Layer 6 of a small transformer language model trained on English Wikipedia (25 layers, counted from 0, width 128).
A neuron's activation on a vector x is SiLU(gate . x) times (in . x), where the dot is the dot product.
The model reads these tokens: " Michael" " v" "an" " G" "er" "w" "en" " N" "E" "D" " |" " 11" " –" " 2" " |" " N" "E" "D" " D" "ann"

The vector x that enters this layer's MLP at each token. A number n stands for n times 0.0044.
0 " Michael": 183 -104 -134 20 -143 -92 152 -33 -12 -106 10 97 -32 -133 17 90 -92 177 111 -191 239 -242 -175 105 133 7 0 77 110 47 176 -29 98 -83 32 -54 52 107 -137 -241 3 -226 151 27 155 10 -79 198 102 -44 14 -54 -102 394 116 -128 15 -118 -185 -1 74 152 177 31 51 115 71 131 184 56 132 72 173 99 25 86 -335 128 -75 -276 152 -62 14 40 -181 -59 215 -27 -50 -94 -244 -13 -90 -214 -102 6 10 91 -90 48 64 -331 125 -12 38 -86 130 -61 87 -24 177 -28 -90 -60 105 25 222 57 179 -131 -18 53 -31 331 25 -80 -52 112
1 " v": 353 -93 -9 -171 -68 -25 97 19 -35 51 122 -111 -173 -165 -214 155 -14 416 -76 109 126 -45 36 -61 -75 83 20 -81 -7 7 195 -136 183 -67 29 -38 -49 -28 -131 -105 -16 -158 83 54 -26 197 -81 -31 159 -36 -163 -143 175 67 200 -1 -207 -245 -46 -88 0 181 96 71 -239 -9 -149 137 121 120 116 122 64 42 -54 -52 -66 -13 81 -65 114 -44 -96 85 -83 -214 219 -117 136 -71 -62 -189 -150 13 -31 17 -101 256 -124 8 -76 120 19 223 116 -25 22 -245 168 -49 316 18 -71 -192 254 41 201 -35 87 71 115 71 -37 12 -44 -95 93 -76
2 "an": 201 -45 -150 -73 -16 -96 103 -147 -72 -52 110 -29 -91 1 -42 164 -92 179 -51 -58 140 -103 -258 -111 170 63 -93 -13 144 198 95 -131 -26 -22 -116 -93 -90 154 -155 -65 210 -310 81 -3 8 34 18 54 -6 -150 8 -158 -53 256 -120 -14 -53 -151 12 -52 28 45 226 12 83 -44 -7 -67 307 139 42 -133 103 162 94 -9 18 75 42 -30 57 -135 -68 118 -248 -208 57 -9 -29 241 74 135 -75 -75 105 -57 53 47 108 216 161 -123 53 186 209 68 -159 80 110 84 346 14 -306 -137 41 14 77 188 110 -46 29 -2 26 60 -146 106 -163 -124
3 " G": 63 -102 51 -20 67 -128 160 174 -92 -66 58 -124 -186 -188 -272 67 20 49 -155 -75 9 -83 -25 -207 239 84 -102 -149 2 -75 238 11 55 7 -85 -64 -24 -133 33 -130 95 -233 130 82 65 -32 -63 95 128 12 -66 -142 -123 128 -3 100 -129 -85 -63 -164 131 150 -34 50 -74 -72 43 15 89 27 15 60 308 105 -62 145 -45 55 -77 14 64 34 77 141 -167 -110 155 9 196 8 -83 -281 -188 -190 213 51 -58 300 81 52 36 -127 33 77 184 17 123 -143 -41 -214 475 22 -65 65 -17 46 283 -97 34 -23 -92 -117 -59 36 -76 -92 -95 280
4 "er": 224 -43 -174 -40 -234 -83 124 -265 27 -99 22 -76 -117 -148 -74 81 19 2 -93 -190 -33 -153 -230 -38 157 262 -41 -67 15 -30 176 166 94 -88 -40 -234 -100 41 -66 -184 51 -456 83 49 33 -75 -16 -110 0 -132 -333 -24 -139 180 6 -54 76 -45 -76 -91 -92 38 73 91 -26 -233 -5 45 -17 208 104 -166 64 -109 192 159 -21 15 -55 17 -31 10 104 139 -30 -24 -11 59 180 148 21 161 -1 -70 -11 -58 -78 146 94 69 107 -128 -52 188 247 -85 -136 -208 91 287 109 -85 -124 -194 147 -190 -57 -5 124 -59 -64 8 56 -27 -281 106 7 -64
5 "w": 28 -99 -247 -40 -144 -157 162 -171 77 -228 87 10 -120 61 110 41 77 -17 -229 49 -12 -1 -192 -27 -28 43 47 63 50 93 222 13 -96 -309 7 -3 214 103 43 -193 75 -122 131 78 3 -125 -17 82 121 -63 -175 -130 -94 18 1 -162 -58 -110 -12 -232 -55 -147 174 73 58 -90 66 -1 -30 48 -110 4 468 -16 -17 -45 -27 -109 24 29 93 1 -61 -101 -254 65 106 311 100 -22 -20 62 -204 -140 171 -39 -173 279 -41 13 127 115 17 -33 112 -7 102 -156 340 81 118 -154 -87 -55 -64 -176 83 95 45 -304 -159 113 93 -32 35 209 -98 88
6 "en": 194 -22 -207 -113 -164 -13 5 -263 -11 -214 349 -165 -228 -53 -24 105 124 38 -40 -74 -67 -77 -238 -54 101 -138 -57 -5 88 -30 261 44 -117 -39 -178 -140 -308 51 -197 -2 159 -118 197 82 -28 -26 -4 170 -38 -182 -218 -187 -3 176 105 -83 -20 -334 44 -33 17 -44 143 89 -45 -141 149 -47 34 176 58 -110 -55 96 0 148 57 -66 -66 -29 89 14 11 -1 -110 -125 -59 42 104 89 -39 -14 -44 -100 52 -25 -47 122 20 271 88 -91 -1 111 -35 -56 -86 -106 55 90 326 -195 -188 -144 40 -32 -148 151 18 -102 -13 94 -31 73 -207 87 -8 20
7 " N": -1 -33 -10 -88 -46 -129 114 105 147 -110 46 -191 3 -241 -2 33 -163 102 -89 -39 82 -119 -30 -107 195 45 -167 53 104 182 294 -85 -127 -110 -26 26 -94 31 -28 -111 91 -87 198 65 78 -50 -176 89 277 76 -184 -305 -8 63 -71 29 -58 -276 63 -151 263 41 10 -163 15 27 126 189 174 -32 88 -37 103 179 35 76 -101 -68 53 59 150 -123 37 81 -193 -141 -41 -82 221 186 1 -169 -247 -2 -4 18 -126 181 -80 76 73 -43 201 -18 54 119 60 -127 -16 -146 386 77 -220 -18 100 8 59 89 20 -82 -75 85 -21 70 -91 -130 33 24
8 "E": 45 -116 -57 -91 -51 -119 25 24 -221 -116 266 27 -85 -20 -153 52 145 67 -22 -221 81 86 -5 19 110 125 -128 -113 -5 152 190 175 -52 -256 -161 173 -83 -169 -90 -156 105 -176 199 225 -42 -64 6 54 109 -200 -136 -85 267 16 -8 26 18 -178 15 -150 186 92 68 -55 11 -106 -303 -188 65 18 -35 141 166 49 -39 -117 -115 -22 -151 -146 -89 -27 71 81 -60 53 -195 -74 148 38 118 -70 -112 -95 96 67 -85 225 -91 305 126 62 -122 -35 183 -10 126 -215 69 -102 291 63 -139 97 97 -230 197 -80 220 39 -34 76 162 36 36 26 -87 90
9 "D": 198 -57 35 40 -98 116 -40 68 14 65 226 -96 -77 -72 -69 -100 64 -61 -68 -126 -77 -161 -34 157 -73 -154 -31 -120 74 -109 183 -106 -136 -95 -244 107 147 -27 -121 -90 147 -182 177 47 -4 -6 104 112 150 157 -335 -91 -167 -242 30 54 -132 -135 -18 -122 24 165 -130 -51 31 -84 -42 48 21 48 -58 105 134 120 138 15 -404 -7 -50 -5 68 -180 143 162 -147 -74 -32 205 43 44 300 -52 -109 -310 149 40 -111 207 -80 81 -48 -15 -158 2 168 -53 231 -291 112 29 293 33 -97 95 104 -117 98 8 32 -134 -34 55 80 147 -26 -15 -27 124
10 " |": 237 -25 -149 66 116 -81 116 2 -32 -10 99 -1 -134 -105 22 6 56 -71 -161 67 60 -100 61 -33 -43 -156 -72 -148 141 -86 205 139 -74 -133 6 105 169 0 -129 -324 172 -71 -47 250 -190 -35 65 27 83 16 -243 -154 -120 57 -129 -15 103 -135 -19 -131 -3 -91 224 -108 65 -10 37 15 123 196 -29 141 129 20 17 -121 -149 95 39 49 50 -332 103 139 -255 65 139 -56 245 134 161 -26 0 -2 -148 -82 120 -27 -41 152 30 -168 65 82 157 -260 -167 137 37 -15 250 -219 186 -157 79 92 -95 84 93 -4 -150 37 11 170 50 -30 -65 -42
11 " 11": 189 -3 -148 -205 -136 -71 118 103 -69 24 12 -1 -123 -15 140 283 12 -106 -297 -106 173 145 -17 -261 50 -161 -128 69 35 16 182 3 17 92 -206 86 148 -194 -58 -80 34 -161 168 -98 22 46 92 124 165 -12 -109 -394 178 14 61 -296 -116 -100 -26 -10 46 35 139 8 60 87 -44 64 158 -113 2 34 321 21 -33 -72 -190 -81 19 -1 -89 -277 65 239 -13 28 85 80 30 6 11 12 -211 108 155 30 -203 -132 -39 -66 58 -128 78 198 130 35 26 -104 34 17 119 164 -80 -50 -19 162 41 104 197 -57 -198 -14 -153 51 63 -110 88 -27
12 " –": 218 72 -84 114 -43 -117 284 -56 8 -200 118 87 -24 -152 13 38 157 -42 -126 15 40 -349 -20 -158 -124 1 143 31 148 -76 112 -60 6 -50 74 39 118 55 -213 -323 155 -59 97 42 -266 240 -42 63 55 2 -194 9 32 24 -176 70 91 -54 -65 -57 26 10 99 -4 78 -125 3 19 34 -223 57 23 24 -36 -193 -15 -8 106 4 -17 -89 -257 109 261 -90 73 187 -146 233 63 -44 211 126 -46 147 -53 -179 139 126 61 -151 -247 143 83 255 -116 181 -17 202 103 145 -33 -36 -108 111 -178 13 9 68 47 -158 -51 -45 -46 36 -20 72 -126
13 " 2": 274 -94 -95 -185 -198 -67 -14 -88 -191 55 -37 -6 5 -209 -22 174 161 23 -344 43 88 56 -1 -170 84 28 -60 -74 -26 47 322 155 -54 -56 -140 14 22 -77 -187 -208 62 -195 -18 -119 2 -84 109 -12 28 -153 -171 -325 105 -65 -4 -295 55 -18 59 -12 -29 -45 167 -52 43 -6 -250 -31 112 -69 -28 87 307 38 -11 9 -216 -88 13 -75 -202 -326 -92 154 0 -40 153 21 -44 40 -5 -56 -158 -16 89 33 -334 114 34 126 102 -268 -128 -15 80 -38 16 32 50 -26 84 38 -61 -75 -63 43 20 111 33 190 -104 -135 -120 -11 12 -37 112 57
14 " |": 209 -2 -114 32 103 -69 113 19 1 6 104 10 -144 -69 44 9 66 -53 -168 25 38 -103 48 -62 -60 -208 -76 -143 151 -72 205 151 -68 -163 27 150 169 -2 -161 -348 155 -97 -56 216 -173 -12 57 34 79 -15 -212 -157 -141 43 -134 -26 74 -148 -2 -104 7 -97 224 -108 35 -9 19 -30 101 179 -49 135 98 -9 -5 -61 -112 106 33 58 13 -338 80 177 -246 39 125 -94 211 160 158 -16 12 9 -149 -95 104 -42 -42 180 71 -160 101 112 201 -220 -161 147 68 -41 274 -232 154 -193 54 57 -74 97 137 -16 -122 22 16 181 33 -27 -43 5
15 " N": 1 -12 26 -148 -62 -129 126 114 158 -55 56 -220 -55 -184 38 25 -101 86 -118 -61 61 -129 -16 -150 144 42 -137 63 86 181 318 -49 -122 -136 -16 62 -35 -57 -58 -111 48 -52 146 60 88 29 -186 33 256 62 -151 -294 -4 9 -139 1 -111 -260 116 -81 247 0 -3 -172 12 68 101 181 127 -49 80 -52 32 162 -21 151 -37 -97 51 46 168 -95 48 144 -225 -176 -37 -113 193 233 44 -150 -236 -3 22 -39 -153 89 -74 73 70 -66 257 -47 69 131 53 -100 -11 -188 419 86 -228 -41 81 -11 50 88 16 -89 -82 53 3 34 -71 -116 45 7
16 "E": 42 -115 -31 -132 -64 -121 34 53 -209 -81 284 4 -121 29 -116 49 161 66 -9 -242 67 60 -3 -10 88 130 -111 -106 -26 168 220 197 -48 -248 -149 200 -38 -205 -124 -187 49 -170 174 220 -22 -25 -22 21 93 -207 -95 -66 259 16 -48 11 -7 -161 33 -108 179 67 50 -65 15 -72 -320 -212 21 -21 -47 128 100 34 -89 -71 -61 -39 -147 -161 -84 -15 70 108 -86 15 -191 -90 119 35 133 -52 -107 -104 100 51 -101 191 -84 300 137 52 -73 -79 205 -3 130 -201 93 -136 286 64 -158 85 81 -271 210 -67 231 23 -26 45 170 40 54 52 -56 89
17 "D": 186 -43 61 0 -94 113 15 81 40 100 236 -125 -93 -13 -21 -103 87 -64 -92 -140 -81 -170 -22 133 -96 -166 -18 -110 64 -96 223 -73 -149 -120 -232 146 153 -75 -157 -110 120 -195 138 54 7 24 83 85 130 140 -297 -81 -173 -256 -12 36 -155 -154 4 -88 2 163 -139 -64 23 -62 -63 40 -35 12 -69 98 58 112 91 73 -359 -20 -32 -14 66 -172 158 182 -181 -114 -30 188 16 60 318 -28 -80 -295 145 26 -135 159 -77 76 -36 -20 -110 -21 204 -58 245 -244 138 -3 320 19 -110 62 89 -162 106 31 50 -152 -30 53 96 139 -19 11 -12 146
18 " D": 204 50 -72 68 93 -64 123 122 178 92 -6 -98 -175 -6 0 133 118 -7 -156 -105 80 -20 -110 -22 88 -187 108 -57 63 -65 356 -52 -21 -95 -122 195 23 -135 -177 -133 7 -112 261 4 153 26 -14 35 70 76 -134 -95 -88 -193 -142 196 -187 -107 36 -63 15 -20 -15 -47 45 -33 -10 98 81 51 -98 16 220 28 152 101 -235 -105 -12 17 92 -240 3 145 -202 -57 -11 160 24 28 165 -217 -43 -61 333 46 -66 89 5 175 -84 -147 5 10 233 53 223 -186 178 -229 395 150 -46 1 105 -128 106 35 38 -100 63 21 -4 92 -105 -38 -232 121
19 "ann": 178 -17 -9 -87 48 -140 -12 171 196 -85 303 64 -360 -76 36 97 45 16 -81 -79 100 35 -98 48 172 -58 -118 35 -91 -173 276 31 -112 -158 -109 6 101 145 -108 -249 17 -351 103 24 138 188 11 17 -14 -1 155 -204 3 70 -71 25 -73 -80 -109 -38 -264 -121 141 -140 -19 -14 8 109 288 52 -117 49 18 29 -121 187 107 38 -109 105 150 39 -144 -2 -52 77 54 -16 78 113 31 -67 -101 -131 121 44 -138 13 -60 -9 -6 -138 87 -178 -21 -226 132 -189 90 27 170 -129 -254 -261 40 -240 58 -71 114 -95 -74 160 155 -9 -177 95 -58 -148

Each question shows the input weights of one neuron of the MLP. A number n stands for n times 0.00065.

n28 gate: 71 106 55 126 -15 -35 -85 -4 -41 191 -7 -143 -107 -160 68 -192 -177 -151 253 -63 -113 11 108 26 119 -23 220 52 -4 240 -200 161 40 187 -67 -99 74 166 82 151 -30 75 39 30 -57 -42 143 89 123 96 36 91 -138 -242 -136 -70 -18 -56 -139 11 -64 110 233 43 -167 -42 -60 -116 -23 87 -15 -4 68 -56 51 -104 0 227 -65 -91 48 -134 -34 199 -26 36 -97 138 -64 186 -341 -32 -364 22 -133 -125 251 54 -227 -95 23 -55 -30 64 -240 147 46 -193 132 31 -147 -18 253 45 95 -30 -70 -53 73 -72 114 51 -84 -157 4 37 -298 4
n28 in: 12 34 143 42 -12 24 -4 -191 93 -32 19 -20 -71 158 82 145 -100 -134 100 100 31 -68 -255 -368 -28 -126 -108 -77 123 -54 130 34 -76 59 -69 341 28 -275 234 -103 -12 -123 145 -101 44 31 272 -36 -58 -81 -67 170 -109 -4 -287 157 284 -16 12 43 196 69 -16 135 136 40 -205 50 -72 228 8 0 92 140 -32 28 106 7 -190 -189 -23 73 36 -191 125 160 16 -242 -98 -137 27 -225 118 263 -105 65 39 128 8 -39 317 -4 97 15 -38 -46 -124 28 15 -123 -43 -135 124 -128 -129 -220 32 250 -79 51 -32 218 -64 -37 -51 104 -76 124
Which token does this neuron like most? 1 " v"

n251 gate: 15 -47 7 157 -95 -46 -209 148 312 161 -33 100 49 41 -107 96 11 25 67 -51 -30 228 -28 -109 72 -63 -22 -55 167 54 -8 -129 -205 -45 99 -173 31 -93 -15 -11 -150 187 -38 -150 -49 71 95 -80 66 7 -123 -93 4 57 119 116 18 -226 -163 81 96 -143 -11 -118 -307 7 -44 51 65 86 -292 96 -12 26 -99 189 213 7 -52 -325 62 -153 -180 -239 -7 -25 81 -188 115 -91 -108 46 7 -162 -138 79 -125 -225 201 34 -120 152 281 -60 98 -69 11 -190 181 -60 -89 -75 57 37 -83 138 42 70 -79 139 8 0 -72 -277 0 -55 -43 125
n251 in: 252 98 -101 11 -136 -34 -126 84 -146 23 -61 -129 -4 11 -122 -11 177 -28 -17 -50 76 -7 -52 81 -99 15 150 -149 120 -102 146 108 -119 190 -64 33 -286 -174 134 190 -235 0 259 57 -22 87 44 88 -243 0 7 -59 -35 -70 -83 -187 35 65 151 -283 -173 -41 -58 -94 -28 160 29 -38 74 -156 116 114 -42 39 -320 250 102 -179 66 -73 86 -85 116 32 79 -172 -129 -147 18 -7 67 197 -199 -77 86 0 -68 4 15 -98 -66 338 -68 -10 46 -60 -70 80 28 -113 -54 14 121 -90 -179 -29 -86 104 -51 40 -62 93 0 131 294 -42 21 15
Its two highest activations, in order, are on tokens 4 "er", 2 "an"

n52 gate: -105 164 160 -158 -12 134 164 -168 56 -113 -31 -135 73 57 34 -47 -96 71 -59 74 126 -93 -18 123 -261 -73 -171 -9 86 -184 26 46 128 143 -133 -222 -71 -7 -10 184 242 36 135 102 35 -60 48 -157 -28 21 6 76 36 -67 -63 -92 237 0 -3 -137 122 36 130 -75 103 -70 -53 -67 129 173 46 -143 -27 -75 -62 -102 41 -111 10 -9 -93 -88 -117 -77 -91 -15 62 -140 91 -48 207 -3 -199 -73 -72 40 59 -52 268 -51 95 9 88 27 -22 -141 -61 -25 -77 -13 -44 253 9 6 -76 38 36 -19 13 70 -29 -19 -42 111 136 -105 46 67
n52 in: -105 -106 -176 165 -69 -190 -115 62 12 -191 112 -76 -12 -12 -21 -9 -47 -77 81 -84 -49 35 105 -104 -15 156 157 108 60 -51 44 -50 59 0 102 -28 25 19 125 0 -208 -80 -257 -45 118 98 -209 -3 -91 37 167 -80 -12 40 -92 -95 18 -49 -134 51 -43 -29 105 79 -12 9 -45 -87 -75 -192 219 -48 81 21 145 118 0 47 138 74 48 -60 350 -39 9 -119 -12 -37 -24 94 115 3 55 -148 73 -41 9 -19 101 154 136 -15 67 -17 24 -45 -96 227 149 -136 -119 53 -61 30 -80 -245 107 -91 -9 25 -111 6 56 41 104 -42 12 68
Which token does this neuron like most? 18 " D"

n103 gate: 168 -131 -24 63 -148 -74 51 55 18 98 -56 35 47 122 -163 -142 58 -306 128 -147 -18 150 146 7 -47 -32 21 3 -84 52 -188 203 255 -83 -157 -115 -70 -194 -48 -56 -21 4 -135 21 -173 7 -22 123 106 -127 -138 -162 -140 218 93 -38 42 -89 25 145 -36 -122 4 -65 79 -72 193 15 171 -135 -52 151 -224 -7 73 -83 193 -31 172 -179 -7 133 25 -10 -67 -176 74 180 -36 44 128 54 18 128 -7 142 -46 -66 475 -111 -137 -28 -106 -87 73 -42 -4 7 35 -126 110 24 61 -64 79 68 -22 -106 40 -169 212 95 127 162 11 63 90 -29
n103 in: 69 -68 74 92 99 42 157 -19 53 25 162 -40 132 -125 -3 247 7 -231 32 -86 -133 -99 -29 163 71 67 82 -85 43 -130 -121 61 91 101 -138 -148 93 77 65 62 40 102 24 -89 -47 -110 -102 72 69 6 6 90 -19 112 27 -238 -42 43 -200 -192 -30 212 101 -173 -154 -114 -76 128 0 -23 -324 -10 124 86 117 197 228 -13 -37 151 73 44 141 -91 110 70 -175 -206 110 10 -6 -51 -27 0 99 36 86 -99 -181 17 162 211 47 19 -26 52 92 34 172 7 60 86 -64 -149 -13 -104 111 3 41 94 -108 124 -199 -66 -107 -95 -26 180
On which three tokens does it fire most, strongest first? 4 "er", 13 " 2", 6 "en"

n73 gate: 57 -50 86 85 -160 -111 35 94 -37 -136 -116 106 254 -174 137 -17 101 -171 -49 51 45 -82 -33 97 -38 231 -109 51 209 -20 -125 -47 -40 73 64 -17 -39 108 219 174 7 -22 -35 -48 24 -58 105 147 -68 -52 153 -100 30 116 -72 -84 20 24 -110 -222 93 89 -177 -73 -86 -201 -126 -99 267 -52 -37 -82 143 41 50 -84 -176 -121 100 72 115 39 177 137 68 147 65 -143 52 204 27 125 48 -90 171 -23 -82 -53 -14 111 -160 30 -168 -42 44 -70 21 83 131 -87 14 3 -204 34 137 -10 210 188 -77 -83 10 127 242 121 -128 13 -121 -255
n73 in: -18 -35 -140 -75 -126 4 89 39 -112 -114 -104 185 162 26 178 80 230 -401 134 68 -18 -35 -42 53 -118 285 29 125 228 -57 -26 -179 -222 103 -54 -99 -56 50 60 -57 -144 -84 -75 -36 26 -127 -60 104 51 44 69 -4 -234 -70 18 103 32 80 -109 -202 54 -53 -92 28 116 0 -191 62 171 -47 -74 -198 -12 68 11 100 -26 -101 -158 -51 165 -85 114 7 -94 190 119 -4 204 257 -109 94 -205 106 87 -4 29 -142 -44 -7 -217 195 -210 117 -57 -4 -181 -143 57 -133 -18 70 -199 29 -14 -40 30 87 74 129 -114 26 18 238 117 142 -53 -67
Which token does this neuron like most? 2 "an"

n26 gate: 107 115 21 53 39 60 18 -165 79 60 340 130 227 -95 -18 -58 74 0 -82 -121 170 94 -107 67 77 36 -157 32 -4 78 -23 59 -182 55 43 -176 -108 -140 63 123 186 91 45 186 29 -98 -140 -74 -11 177 175 143 -76 118 -87 198 106 -25 -108 -126 72 -49 157 17 -7 -164 -4 65 -59 -141 -4 -172 170 25 -71 -7 -51 21 55 -156 179 258 -135 39 -76 155 82 -40 80 -30 67 -97 -258 243 -117 -35 111 -148 15 -368 165 -28 -180 157 -163 -74 155 -25 -39 -15 -4 132 -73 -25 -42 15 26 191 22 -80 -18 253 -119 34 7 -46 11 -221
n26 in: 45 -13 44 -223 -186 58 43 -48 110 141 135 83 -46 130 -38 -178 28 -44 -96 59 52 -67 -167 -51 -227 25 52 -51 -58 38 -43 250 85 -106 51 -131 -40 -197 -57 109 203 33 147 0 21 314 -182 -139 -104 16 212 13 -23 -203 -28 150 -140 205 157 42 178 -62 198 111 111 -67 17 163 -18 -49 -71 38 0 117 -111 -60 -7 -120 88 -28 59 78 -253 3 -31 242 138 21 199 97 3 7 -116 58 -117 -68 163 -190 -196 -60 28 0 52 7 79 -24 131 95 37 -294 -24 -130 -147 -59 156 -67 47 14 99 21 11 72 -101 -94 123 -106 37 -128
Its two highest activations, in order, are on tokens 9 "D", 19 "ann"

n61 gate: -132 -101 363 119 -201 41 160 270 -111 96 -150 0 -66 53 134 -247 163 -38 -139 -291 260 -46 -112 152 -44 161 -21 -38 42 127 81 130 206 48 0 -267 71 -200 -192 59 -205 -59 4 86 -88 316 -9 -66 21 53 33 84 58 -128 -187 -309 140 35 4 -164 -173 -392 153 129 -192 39 -176 97 -84 -230 -4 116 -46 133 -13 163 70 54 118 -4 120 -41 -345 84 22 -41 330 224 152 -200 -139 12 -65 105 -170 130 -163 182 26 -87 -35 -46 -4 -53 -123 -25 9 -78 169 9 -30 0 21 -112 202 -200 -18 -47 4 101 -88 -250 129 85 96 -106 101 -260
n61 in: 68 -22 0 -91 -96 84 115 -11 53 -46 -92 -8 -235 -31 81 -50 -94 19 15 -244 154 -229 -41 -166 -106 27 4 84 8 -68 68 64 142 78 171 63 -111 -307 91 56 0 -41 198 237 -16 -15 261 -91 -157 138 139 26 0 -150 15 23 -83 -73 -166 -249 -54 24 129 -96 56 39 218 8 138 -81 -19 4 -206 -115 24 157 50 114 86 -194 57 54 -230 -109 -142 -77 80 82 -143 -376 19 18 -50 -135 -144 -135 153 0 31 -8 -4 -19 -188 365 98 113 -55 -225 -41 -59 50 85 137 -115 289 -43 -92 69 117 133 234 -36 212 -208 245 4 -41 -39
Which token does this neuron like most? 1 " v"

n80 gate: 124 196 58 -160 13 -97 -122 -55 -30 -40 102 -83 242 -302 202 -13 0 -19 -19 0 -246 -29 25 -26 -40 -43 138 -69 52 221 -148 161 -81 81 -10 -145 -96 -111 -31 81 -285 -38 -24 -49 -24 27 -24 58 -33 153 25 -13 115 -197 57 97 -107 -56 40 -149 60 -24 3 105 -141 117 217 0 -51 60 68 30 181 -141 -3 10 -47 57 -23 30 -33 -115 40 32 -7 -126 -95 44 -67 -75 39 -10 -240 -52 -19 -268 3 92 -147 -264 121 -162 83 16 -3 91 61 43 -23 158 -17 102 83 23 35 50 45 -126 199 34 104 72 253 -134 -124 -114 107 -27
n80 in: -157 284 187 151 -25 -84 -208 -79 170 -20 -84 -156 -196 129 28 -147 -86 210 -47 89 103 -204 -45 -82 -19 -148 99 129 49 -122 233 112 -94 -193 28 25 -103 -222 -29 -3 49 -39 135 213 -67 -22 32 3 -34 -26 -3 3 -108 -105 -19 -52 34 -65 16 -3 28 62 -101 -60 162 126 -170 -60 -166 131 15 22 -93 34 -87 -19 -19 45 -79 179 -127 152 -57 -40 16 154 43 -38 -116 135 36 30 28 67 -30 -55 -68 -90 169 38 9 161 -34 6 6 -37 35 -50 -70 -73 -121 12 -3 -90 27 19 -26 218 111 123 -126 10 -51 45 113 -113 -15 6
Which token does this neuron like most? 2 "an"

n129 gate: 105 -192 -69 140 -21 192 7 69 -253 111 116 -113 227 -65 0 7 -101 -191 -10 -39 -85 7 20 -163 -29 179 42 17 87 56 133 -24 -10 -61 73 22 -99 -37 -139 -194 -151 -63 -296 -28 97 71 -18 51 -85 277 212 -34 109 156 -114 69 90 4 -46 -32 89 37 -22 -7 -21 86 -53 -106 -98 167 121 -4 34 151 11 177 61 122 126 -132 -25 -93 -194 -222 -81 61 -151 40 -150 -142 90 27 -14 52 -122 -231 162 -69 -54 -39 54 10 251 71 188 90 18 11 52 -61 43 -109 -10 -148 45 -157 -15 -67 -65 -241 345 88 10 -218 186 -73 -62 36
n129 in: -110 -10 -88 28 -90 -25 -68 102 66 -87 7 143 11 -53 -174 -105 -200 -27 -83 -166 -31 -80 104 280 135 288 152 86 51 113 -44 41 -27 -14 196 -106 212 0 -119 72 128 -66 169 45 53 -192 39 175 0 240 -70 0 30 -164 -70 -188 -3 115 -115 -181 -157 33 88 40 -179 -46 66 156 -39 -21 58 -93 175 73 61 -7 -225 -57 7 -42 7 249 -176 235 108 -106 -135 -78 -84 -36 -112 -104 -67 -78 -117 3 73 22 -35 49 -152 160 111 102 137 -153 71 -144 -17 255 -112 148 -90 -101 -129 113 -87 -38 99 21 -53 -112 -121 -87 134 -72 7 -7
On which token does it fire most, and how strongly? 0 " Michael", at about 0.13

n53 gate: 132 -13 -70 -95 -58 -165 92 -261 37 -13 -85 3 -24 164 96 14 -11 3 -283 -51 -258 13 89 61 80 -10 105 129 -149 30 -50 -40 -93 160 -41 45 -120 -274 124 60 214 -47 -170 272 77 -72 -14 102 68 -132 59 -47 79 25 10 299 -44 38 45 215 89 29 -150 -56 -3 7 -153 -84 127 -14 -60 -123 -187 -95 -85 -109 -42 181 -101 21 -140 -61 -10 23 -329 -20 61 -87 -10 21 211 -10 118 -30 -131 -60 102 42 100 -146 14 191 -82 -26 -125 -81 63 -52 -44 -213 -106 40 3 -68 80 90 78 -127 -28 -184 35 -64 199 39 -59 115 60 74
n53 in: 37 -217 7 60 266 7 73 -103 54 -41 111 -30 -14 -14 125 -20 10 17 -157 -131 -105 117 -91 -73 3 -79 178 -20 -77 96 78 59 165 21 -107 124 59 25 31 99 7 271 -119 13 -24 -54 -14 -38 -27 -61 158 -66 -65 180 0 192 -83 -10 129 159 44 244 -83 65 95 10 57 -116 10 -31 -36 -262 40 13 -179 111 -82 -133 -219 85 -232 -16 -14 96 -193 -100 158 28 -37 150 261 -211 48 13 -120 -188 -30 -3 -24 -130 -193 116 91 -96 -10 -60 -266 -44 60 -148 139 150 231 81 -36 -31 -42 -108 24 38 79 -123 -88 -81 17 97 -99 45
Its two highest activations, in order, are on tokens 0 " Michael", 19 "ann"

n175 gate: 52 36 65 -37 -19 -106 23 77 41 128 201 11 -103 42 199 -263 61 -242 131 -186 -128 47 50 -22 -309 280 -11 163 111 -210 66 33 113 118 59 -198 -271 -24 -139 59 -71 -8 -93 -71 50 -90 -69 -196 -198 25 75 -4 -166 -222 136 -154 59 -214 120 22 86 -243 190 54 170 152 15 -124 -193 -75 44 11 4 -52 159 -42 23 4 125 -110 -15 81 -53 18 11 -215 -26 -114 -109 162 95 -43 -159 -186 154 -4 78 -116 72 -83 11 161 101 181 4 -95 149 15 -55 23 -53 144 18 -116 7 57 35 -67 72 -194 141 93 -167 -4 -11 -254 301 -88
n175 in: -107 92 -7 118 -73 95 54 -113 316 71 77 -63 -192 57 130 102 165 -130 -13 -111 116 141 -77 31 7 113 -149 31 276 0 -47 -31 228 28 31 -53 -304 -118 -25 -27 -17 -214 -43 24 -64 -46 -14 -65 87 139 83 -71 -27 -107 229 31 155 168 -63 3 91 -264 25 -57 -30 -92 -87 11 -320 4 7 3 94 129 206 -136 0 -50 -4 -60 -21 43 -25 -127 115 97 80 -18 -151 119 -51 -212 -56 -188 312 20 -122 86 28 -60 -75 192 24 27 -110 14 -79 -194 -123 -11 -56 94 192 -185 -44 -106 84 -122 61 -60 -146 -163 -30 -15 99 79 72 25
Which token does this neuron like most? 10 " |"

n197 gate: -302 183 58 22 -142 82 39 -107 150 -10 97 -132 -88 134 90 -15 -189 92 107 112 -34 -141 174 48 -100 -46 194 37 -189 26 -90 -77 -26 69 -4 157 -16 -71 -35 77 -86 -8 50 -52 -131 -38 19 50 -109 -4 -290 -219 -76 100 -8 -218 -240 -64 -91 139 60 -43 -50 -11 167 187 -138 -100 159 182 169 86 -109 86 39 181 -87 -43 -95 42 19 4 -15 103 113 -4 0 127 110 31 15 -69 11 66 25 -92 -105 74 91 122 -84 18 109 -7 -159 15 -54 -190 217 207 -207 0 112 -8 -169 -106 -110 23 287 -137 -256 -358 69 -443 76 -33 -81 73
n197 in: 140 52 59 213 -264 172 145 -151 -17 34 70 -145 -41 96 -172 -94 -45 30 188 -60 -165 61 13 -149 0 -95 -20 176 -26 -3 161 -29 62 -109 53 -14 -14 131 188 36 -120 -64 -62 -124 10 10 97 41 -27 -54 51 98 78 -213 34 -267 -36 118 -148 -94 273 74 17 88 81 -184 -47 180 145 -176 -23 -10 68 -60 -45 0 37 152 -184 78 -144 -35 61 66 47 -93 -30 -116 179 52 -3 -116 -58 -30 200 85 174 -260 -92 -51 65 86 -27 -140 46 168 41 44 142 -130 7 -81 -16 161 -59 -71 -161 -87 -103 -147 7 209 130 35 -31 -86 109 62
Which token does this neuron like most? 10 " |"